Layer 4 of a small transformer language model trained on English Wikipedia (16 layers, counted from 0, width 96).
A neuron adds its activation times its output weights to the MLP's output. To switch it off is to set its activation to zero at one token and run the rest of the model.
A neuron's activation on a vector x is GELU(weights . x + bias), where the dot is the dot product.

Input weights of the MLP neurons that the questions are about. A number n stands for n times 0.0035.
n0 (bias -0.165): 44 -39 22 -7 -27 43 4 12 29 -53 -1 -28 31 19 22 -29 -4 2 -3 -8 -20 9 32 -12 70 93 21 -16 -17 29 13 -6 23 6 44 1 6 27 -9 -17 -18 7 19 28 -26 71 -47 -55 -27 44 41 -44 17 -41 -5 14 19 33 -29 7 29 -41 39 28 9 -5 -21 -30 -29 -12 26 18 6 -31 48 -30 -29 7 42 -19 -29 -66 -25 0 24 31 26 3 20 13 34 -9 -1 49 -24 0
n22 (bias -0.120): -64 -38 -17 65 -20 20 31 9 -21 24 -48 7 -33 31 28 27 -21 -14 26 -4 13 0 4 -52 4 -88 -13 42 -61 58 -30 86 41 34 23 19 -5 -5 51 -16 10 7 -29 -2 -26 13 16 -13 57 -33 -57 -61 -25 -23 -4 -26 56 56 -15 -25 40 -8 31 -24 -3 -11 -16 -2 -29 16 -33 -4 4 25 -48 -8 -8 -38 0 14 12 -15 -36 -4 30 63 20 42 23 12 12 -17 14 62 -35 -15
n49 (bias -0.146): -64 6 -32 12 -34 35 -28 23 -3 -4 -1 -14 28 52 -21 -10 7 -5 -59 11 -79 43 -9 -94 9 -38 -63 34 27 33 -28 81 4 24 -8 32 42 19 -14 59 -6 29 -25 7 -7 34 -12 -16 21 -7 -9 -16 10 -33 -13 40 -37 -3 -28 -30 -20 -18 26 12 3 -20 -4 -11 52 28 8 25 46 -11 -9 12 -60 -18 -17 29 -4 -16 -7 29 -33 -33 -9 -7 -24 30 -30 -6 -17 17 13 34
n51 (bias -0.186): -9 3 -40 -33 -18 36 -37 24 55 27 8 9 -19 -5 -18 3 3 33 6 17 3 -35 0 45 21 -18 13 37 22 28 23 4 -1 43 -48 31 -22 34 8 36 -10 -1 -28 54 -5 15 16 -9 -49 -9 28 -27 12 -15 0 -30 -28 -9 22 -31 -10 40 51 -55 -24 -26 -13 6 -39 6 25 36 -4 -28 14 36 -8 -31 -43 40 32 14 21 -2 -44 14 -11 6 17 45 53 -1 -42 31 39 -38
n98 (bias -0.050): -13 -13 13 -35 -14 -30 36 -23 26 -10 6 2 3 15 -22 6 -7 22 14 -18 -20 -36 58 -25 24 -36 -20 -7 21 12 -21 -18 -3 -33 -20 31 -21 35 50 43 60 -15 -12 18 11 59 -58 32 61 -29 13 -43 -39 27 0 -4 14 -47 -44 -29 -22 -42 -5 25 -1 -25 -3 14 -39 -33 -10 44 -20 18 -48 -2 29 22 -21 -13 -13 -57 -12 5 6 18 6 -22 15 -25 -14 67 19 -40 -22 30
n107 (bias -0.176): 35 43 -1 22 -28 -27 -9 38 2 -9 4 -10 -61 -13 3 25 -20 19 9 43 -44 -12 16 -8 25 -26 -51 31 10 -12 13 -13 -28 -22 -13 17 11 58 -4 16 -30 47 11 -14 -60 67 -80 -49 -17 37 -11 11 23 27 84 -10 -28 21 -40 15 51 -20 -37 -16 -1 -13 5 39 -50 -19 2 9 -40 -14 19 -27 6 19 -6 -15 -27 -13 10 -5 25 -1 42 -52 21 -18 -23 -12 28 -61 32 -12
n119 (bias -0.154): -57 -17 -31 35 35 -9 -5 -23 -10 22 55 12 9 30 12 -20 0 5 -14 6 4 -21 -7 33 2 24 -32 1 -31 5 33 -41 -34 12 -26 7 -6 -40 11 -2 70 -36 32 -4 39 -27 33 34 17 13 -52 -10 -22 -34 0 0 -29 -43 -40 -13 44 -36 11 -27 28 25 45 -9 -40 -6 -33 34 23 59 14 -13 -37 15 -12 5 8 -32 -2 5 22 18 21 -19 7 2 22 -29 18 6 -19 44
n134 (bias -0.191): -7 25 -4 13 46 -13 -67 41 -17 -32 57 22 -23 -33 24 -33 4 -25 -8 9 14 36 18 9 52 27 24 20 -11 34 -4 5 54 11 44 -22 -28 -29 10 -16 51 -15 -63 55 -12 -7 -74 4 -4 -18 -41 -29 -32 -48 39 -6 14 -2 4 -24 77 -45 -8 -33 48 -42 39 18 -13 -15 -18 36 -11 8 4 -24 -5 2 12 -32 31 -2 -13 40 -18 51 -48 -1 13 53 -24 -30 -34 -17 -53 -10
n151 (bias -0.094): -31 11 33 -36 -35 41 -22 11 -11 9 -46 21 -17 -23 54 12 40 -34 -16 42 0 -55 -54 -26 7 -14 -54 -7 -6 -31 0 21 -4 12 7 -2 35 -6 12 -15 -3 -30 -59 6 -6 6 -36 55 22 28 11 81 -17 16 -47 -1 -20 -18 -17 4 18 21 20 -15 15 32 -32 -23 -13 6 20 33 3 39 44 53 -16 -13 -14 -21 65 4 -13 -44 -15 -4 -60 17 -22 -4 -41 -39 37 13 4 72

Output weights of the MLP neurons that the questions are about. A number n stands for n times 0.0023.
n0: -21 -3 -10 15 -25 -11 -8 15 -15 -19 -24 32 -3 -11 -13 -1 39 24 -30 -1 18 -14 7 -15 -34 37 -10 -28 -36 -19 6 8 -38 6 -42 23 25 13 32 29 8 -18 -15 -4 -7 23 1 14 -16 -19 38 7 42 10 41 -3 -45 7 7 10 1 47 -22 22 -36 2 -23 13 -10 24 -11 1 -4 10 -32 -14 -28 9 10 14 11 57 -3 -17 -33 15 6 0 36 11 -10 -40 -3 -2 -14 28
n22: -14 21 -1 -31 17 -6 20 42 18 -26 -29 -43 -48 43 -23 39 29 -22 9 -1 15 -6 25 -17 10 -12 6 -13 -21 -39 -1 62 -11 -26 -12 25 -17 -7 67 28 -11 -11 -31 23 15 14 -16 -7 72 -13 11 -27 -42 -52 3 -20 30 19 -33 -13 32 22 -4 -4 51 10 -56 -21 25 -4 40 -96 50 -10 4 17 -3 -14 -6 17 24 -39 -24 27 23 17 30 19 -68 -62 -2 24 0 -10 -4 -10
n49: 12 15 31 -27 -11 -7 26 -21 34 18 7 16 16 31 17 -27 24 14 -23 -25 49 -28 -3 9 -29 3 -19 2 -28 35 26 56 42 3 -26 3 18 -6 17 29 -22 38 7 -34 -16 -4 35 17 -45 17 11 -31 28 2 9 4 -44 -13 54 -3 -11 -27 42 -6 -4 -31 35 -16 -10 0 -16 -14 -9 2 -31 -4 -20 0 27 -3 -15 -3 -3 6 -6 -34 -37 -3 -17 76 -50 54 15 24 -8 -17
n51: -14 -8 37 9 1 44 -12 11 -29 -12 -28 -35 -17 16 -28 50 32 -15 -7 21 -4 4 42 -6 30 21 -1 20 -12 10 24 -11 -31 -27 2 -8 -8 46 -40 -13 -14 -6 21 0 19 -18 -10 -13 12 14 -5 6 -7 7 11 -3 18 -65 8 -13 -19 18 -63 14 -35 -19 -10 64 1 -10 -19 -14 35 7 40 -16 8 36 1 11 -34 28 32 -24 11 -16 22 -24 -21 -16 55 -9 24 -18 -8 -6
n98: -11 71 16 -12 -24 -5 19 31 -24 -2 -4 -8 -26 6 -5 6 -27 -15 -14 -22 16 -26 -12 7 -14 -39 28 -53 -23 19 -4 -18 19 -31 -12 28 59 37 -3 -17 6 5 0 -27 28 43 -1 34 9 -23 -21 -11 20 43 -13 12 -27 -19 -45 17 -20 10 -31 19 29 -23 -16 -42 56 9 3 -14 -9 -1 19 18 -3 -1 -38 10 4 -14 16 -43 25 3 -7 7 29 13 15 16 8 12 13 15
n107: 56 -8 -6 -41 -14 22 3 -37 30 15 -55 -17 14 15 2 -11 -22 70 -40 -6 3 23 -1 -23 -34 51 27 -26 2 15 26 -15 33 -44 25 19 -28 18 -14 9 19 24 -15 30 24 -28 -13 27 53 7 35 -15 15 51 8 -8 11 -22 28 -44 14 -3 -1 -39 -15 -4 -36 -52 -15 8 -14 9 27 17 -16 12 5 18 18 8 -24 9 -20 -64 -4 29 -3 45 -7 -6 -30 24 -51 -9 -17 8
n119: 33 -27 10 -41 -22 -34 -30 -1 19 2 -42 -24 2 20 -17 20 12 -20 -22 0 -26 0 -19 39 10 -36 -8 -13 34 -4 0 -31 -33 -22 29 -19 -26 2 -42 3 -8 16 -6 22 4 5 -7 22 19 49 -12 0 6 -19 -17 -49 39 26 16 -29 39 4 6 1 13 5 4 33 20 25 -18 -16 38 39 12 26 4 11 -50 -30 -10 -40 21 22 -14 85 -12 -13 -26 -2 -29 9 11 19 -22 39
n134: 55 -34 -31 -39 54 31 -14 -5 -29 -6 -16 -17 -12 8 -44 -18 -34 -15 -7 -57 36 -5 -26 8 49 -29 16 -14 30 1 -18 28 6 1 -6 -72 34 39 -19 40 -13 -4 -15 9 -30 -13 -8 12 13 27 14 -2 6 15 4 -39 1 8 -50 26 1 -5 9 10 -7 -9 -9 -3 11 9 -57 -24 13 34 48 17 50 26 -8 1 -40 16 -33 37 -2 3 8 -2 -27 8 42 0 62 -11 -1 -1
n151: -18 -7 -30 69 -15 -5 32 24 21 20 38 5 35 0 -15 -9 -18 -27 -48 -45 44 -20 3 -8 -26 -37 7 -3 -6 17 -15 4 7 15 43 2 -17 63 4 -26 18 28 27 -4 26 -6 21 -10 -32 -4 -38 -1 28 0 -20 -7 -12 -31 -20 -20 8 -9 2 6 -12 -18 24 1 4 15 -25 0 2 -37 -10 -53 -19 77 -10 0 59 -3 16 56 38 -13 28 -13 65 27 -45 -2 -53 -5 -44 -17

Each question names a token from some text and the token that comes next. It shows the vector x that enters the MLP there. A number n stands for n times 0.049.

Then comes g, the gradient of the next token's log-probability with respect to the MLP's output, scaled to length 1. A neuron's effect is roughly proportional to its activation times (output weights . g). A number n stands for n times 0.0041.

" social", then " "
x: 5 21 56 20 -35 1 -3 -1 -9 -16 48 -36 25 -4 -10 -15 23 21 -2 12 33 16 -26 3 18 8 -9 -16 4 -4 3 5 -12 20 -2 -22 30 -15 57 -39 34 12 31 10 -27 -69 21 6 -11 8 -50 -31 -23 -18 6 -8 21 12 -4 3 -36 -12 15 33 4 -39 -20 -42 37 9 -23 -25 -3 -20 -1 10 11 -19 -22 -15 2 2 -13 3 34 14 -8 -32 17 11 -16 44 -12 23 -12 2
g: 15 2 5 -12 -3 -22 30 -32 -15 -55 -9 17 17 -18 9 -23 -11 -25 33 14 20 14 -7 8 23 -33 -49 -12 18 -24 43 12 -24 -23 -7 -8 3 7 -34 -57 6 -19 7 -9 45 -5 10 0 -6 42 -9 8 15 38 52 32 -10 -32 -9 -10 20 -5 19 -13 6 17 60 -9 -27 14 57 -16 45 -10 28 -14 -12 20 -13 -25 9 63 -6 -18 17 -24 -33 -10 -2 1 15 -13 8 9 -49 -41
Which neuron, switched off, raises the next token's probability most? n22

" was", then " published"
x: 34 53 -4 14 -9 50 22 0 30 32 6 -43 -12 -34 0 -48 -1 22 -13 -2 3 20 -37 17 -25 6 -48 -9 -7 17 29 -17 22 5 -9 -6 15 -13 23 18 2 31 15 -28 -5 -6 -4 -21 4 4 -22 15 -38 41 27 12 -10 6 38 -48 -2 22 7 38 6 4 -36 -15 15 -6 14 -28 -35 -14 1 -25 -12 37 -34 15 -1 -17 -1 7 2 8 -7 -6 -43 -39 -17 10 -32 14 4 -3
g: -13 -59 -4 -31 -44 -31 7 14 15 -4 8 22 -21 15 -35 3 -11 3 -7 -15 -35 5 -21 16 14 2 -50 6 -26 -16 50 20 -22 -39 17 -18 -21 -19 30 25 0 -12 -7 12 57 20 47 7 6 12 13 30 -24 -23 9 55 23 17 20 24 47 -8 4 2 -32 -19 -37 -37 -31 3 7 11 19 -37 -7 6 13 -15 14 14 1 21 35 47 1 -38 -51 17 0 14 -4 6 -19 34 26 -25
Which neuron, switched off, lowers the next token's probability most? n98

"ian", then "."
x: 15 12 50 -3 -12 -15 -1 -22 -10 0 11 -20 18 5 -18 -47 -5 6 -9 -5 31 -3 -39 41 40 6 -15 -57 26 1 -1 8 3 36 12 -8 -11 -23 22 -1 17 -2 -14 -1 -27 -17 9 -15 -29 -7 -45 2 -11 5 21 20 -17 0 -32 -5 -2 -25 27 6 4 -49 -30 -15 22 31 7 -20 10 -40 9 9 47 10 -6 -24 47 -3 -24 -14 12 22 18 -7 -3 -37 38 39 6 35 18 0
g: -2 18 4 -28 30 -32 0 -25 47 16 -7 -63 7 42 -3 16 14 29 18 -11 -19 -12 8 12 -13 -12 8 -22 -14 28 29 4 4 26 -28 9 -51 -41 5 -15 -29 -21 -17 30 27 26 15 58 13 19 26 10 -31 0 7 1 -35 49 39 27 12 16 11 -31 34 7 -48 8 -26 -9 11 14 -9 12 -10 -43 15 -19 0 -22 -17 -28 -52 39 23 -16 17 -39 -4 1 -4 -27 22 -29 27 -24
Which neuron, switched off, raises the next token's probability most? n0

" cult", then "iv"
x: 9 56 19 19 -40 -9 -10 5 54 -4 47 -65 17 -15 17 -9 -1 28 -20 16 67 6 -60 -12 -5 -5 -16 -8 -4 20 -23 -9 -10 -23 1 22 17 -29 7 -26 27 18 8 44 -22 -54 -8 -3 1 15 -31 -38 -50 -17 18 22 14 23 -11 -24 -16 11 -1 14 -8 -50 -20 -12 16 11 -13 -19 9 20 3 4 26 -23 -5 -10 -13 -22 5 25 13 -6 -7 10 6 -5 23 24 -9 12 -4 43
g: 52 17 -8 11 23 17 -23 -25 11 34 14 18 2 5 11 10 4 -31 -6 11 2 -27 -8 -50 -27 21 -31 29 12 -26 -21 23 13 -2 -21 -31 -22 8 -8 -16 13 -18 -14 -33 7 22 26 -5 -9 36 -1 20 -19 -39 28 3 47 16 42 60 62 -26 15 2 1 7 7 -11 27 8 -52 -10 -34 16 -8 -2 -7 39 -25 -16 -43 -35 -3 -18 -50 21 6 14 40 -5 35 7 -15 -14 -34 -43
Which neuron, switched off, lowers the next token's probability most? n134

"u", then " F"
x: -17 2 60 11 -12 -26 -11 -35 -24 -19 5 -76 1 -7 21 -27 -31 9 -19 23 -21 -10 -17 45 -10 32 -3 -90 22 21 -10 -26 -1 47 -12 18 1 -11 -2 -39 6 -21 -11 11 31 -13 3 5 -6 5 1 17 -5 2 -1 24 -12 1 0 -21 -14 -23 40 -14 18 -21 9 -24 8 3 -2 -27 -3 -19 -17 1 11 -5 -8 -22 1 11 9 13 33 5 26 16 33 -31 49 19 -14 33 36 36
g: -26 35 -39 -9 8 -20 69 -41 -39 -44 2 47 -13 -28 -27 -12 -4 -22 38 10 13 -11 1 9 -14 50 -3 35 11 -7 27 2 22 -3 -24 16 1 -4 10 -17 54 -19 3 5 -12 -62 -7 -38 5 -14 -4 -16 29 25 18 5 46 28 -28 -23 -13 -9 -13 5 5 -2 -54 1 17 18 3 -4 -11 10 6 -50 -5 22 8 15 26 24 34 -2 -12 8 8 29 29 25 -26 -33 -41 -6 -32 25
Which neuron, switched off, lowers the next token's probability most? n0

"a", then " de"
x: 26 22 57 -14 4 -30 7 -23 -29 14 4 -34 -8 -13 -1 -11 -27 39 12 6 17 -23 -35 8 -25 27 -26 -84 22 28 -5 -13 -18 43 17 29 8 -47 -12 -15 -13 7 1 46 -3 -26 -4 -12 14 8 -28 18 -13 28 -1 22 -13 18 -12 9 23 5 38 13 6 -18 -42 -27 12 21 19 -45 15 -47 -5 -15 13 1 18 -32 11 -13 -7 6 8 -7 5 -1 7 -27 17 6 -2 -14 23 44
g: -37 9 1 -15 -7 -11 8 -13 -20 4 7 3 59 13 26 7 -9 -16 0 58 -56 1 23 1 17 2 -6 15 51 -25 -12 -23 3 29 30 41 -14 -10 -12 -4 53 -49 28 -37 -14 14 8 20 4 -10 -16 19 3 16 41 40 50 27 -25 -36 -34 -15 5 -40 -61 15 -29 -35 6 5 34 -14 -28 16 19 15 -7 14 -4 -2 13 -17 -27 -40 -32 12 26 22 -23 -26 8 -6 3 -2 -28 2
Which neuron, switched off, raises the next token's probability most? n151

" of", then " them"
x: 6 9 15 44 -26 16 36 14 25 -17 9 -43 -2 -29 18 10 17 21 -19 -6 -6 -3 -4 13 -14 2 -21 -11 13 -1 -1 9 -8 -17 28 -1 30 -10 22 10 -3 20 3 -4 10 -43 -5 -31 41 13 -31 -14 -20 33 36 3 18 -16 -7 -55 -26 -14 11 29 -7 -41 -41 -36 18 -2 -30 -55 -21 -7 -26 13 34 16 -7 -9 19 59 -30 -20 8 8 -18 31 24 -18 7 8 -29 5 35 -11
g: 22 25 12 15 -9 -37 -30 2 27 -22 67 8 57 -17 39 13 -1 -2 11 14 -13 12 33 13 15 -59 30 -40 -28 -3 -43 -19 7 10 -30 -31 -17 -10 -35 -42 19 -17 13 -2 -31 -20 9 -5 -1 10 -12 25 -16 -11 31 24 -18 38 -40 9 -6 -14 -14 -35 -10 -16 -40 69 -11 12 -6 -13 23 -8 -18 21 -1 11 -11 22 12 -3 -19 -11 23 -2 21 -51 -17 12 36 26 43 23 1 5
Which neuron, switched off, lowers the next token's probability most? n107

" ret", then "ain"
x: 31 39 -3 13 -30 34 0 -23 52 37 25 -67 3 -22 1 -10 -37 -14 -14 -15 45 1 -45 -15 -15 13 -33 -31 0 16 7 12 8 1 12 12 -18 -3 2 7 34 32 42 6 -16 -12 24 -6 25 -31 -20 -8 -40 -12 12 48 28 -27 7 -46 -29 -37 -18 17 -8 14 7 -24 33 -34 -8 -9 -3 -51 -2 -2 -8 22 -9 -19 -16 -11 28 33 -16 -5 -38 -2 -8 8 14 32 -6 43 24 -2
g: 12 1 3 18 24 -6 -34 15 25 46 5 19 -40 18 5 31 23 -6 25 -7 14 9 -14 -41 37 -19 -1 24 -10 46 33 -36 67 0 -22 -7 19 25 3 -14 -21 -12 10 -18 -32 -40 -38 9 9 4 22 8 -16 -53 -4 -23 -69 13 41 34 7 28 3 -22 14 14 7 -3 -19 17 18 -35 -26 4 -20 -53 5 29 -15 7 -48 17 -14 9 29 -17 -26 -9 -11 32 -34 -1 21 -2 6 -24
Which neuron, switched off, lowers the next token's probability most? n49

"et", then ","
x: -15 18 20 10 -9 -8 4 20 4 -33 -19 -56 3 -22 -22 -5 -5 7 7 -1 26 2 -22 49 -39 52 -16 -48 28 14 1 8 12 21 12 10 -21 -13 -26 26 22 19 -13 12 55 -22 18 -11 6 -5 -19 -24 -69 19 -1 13 6 -8 -31 -31 -27 -3 41 -17 5 -23 -6 -42 23 -12 18 -23 -1 -27 -21 -21 45 30 -8 -28 13 -18 -15 -18 -13 22 -3 23 18 -14 42 19 21 28 39 4
g: 20 -14 -22 -10 -8 -1 -7 13 82 14 -33 -19 37 -25 31 3 2 92 2 2 28 -3 -14 22 -9 8 -20 14 6 28 -41 -10 -28 4 27 4 -30 -19 -9 -6 -20 -1 -14 26 -13 -2 22 37 -2 -12 -23 -21 -31 -6 21 -17 -44 32 49 -5 0 24 19 25 31 27 -20 -16 4 -10 -7 22 -16 -6 -20 -55 39 -6 23 -6 -29 3 -41 2 17 -3 13 -31 16 -21 11 -10 18 -34 -2 -49
Which neuron, switched off, raises the next token's probability most? n98

" cons", then "erved"
x: -24 64 10 23 -17 14 7 -17 28 37 15 -15 15 -53 19 1 -11 22 -21 16 35 10 -52 -20 2 15 -35 10 -9 10 36 -16 2 -8 5 24 42 -28 37 -2 -1 20 23 34 -41 -28 -8 2 -10 -22 -29 -2 -29 2 27 -3 -9 6 24 -34 -7 -1 -1 27 -17 -17 -36 -53 25 4 -7 -13 -22 -43 9 -34 31 8 -20 2 -22 9 -18 9 7 2 19 -2 -17 -13 9 32 -9 49 -43 19
g: 31 5 6 17 21 -29 -20 -12 10 -8 15 -32 -31 4 -11 1 -33 -21 -11 -1 -5 53 -21 -14 -25 62 -23 5 -33 5 17 3 11 0 -12 15 30 -11 33 47 4 23 -17 -4 59 32 -30 2 -11 -54 14 -14 -2 -18 -10 -39 -2 1 32 17 -22 47 12 -13 -46 -10 1 -31 -16 -14 -2 20 52 25 -23 -22 -14 -61 41 -22 33 -10 2 7 32 -6 -32 -16 -16 15 -4 16 46 5 21 -16
Which neuron, switched off, lowers the next token's probability most? n22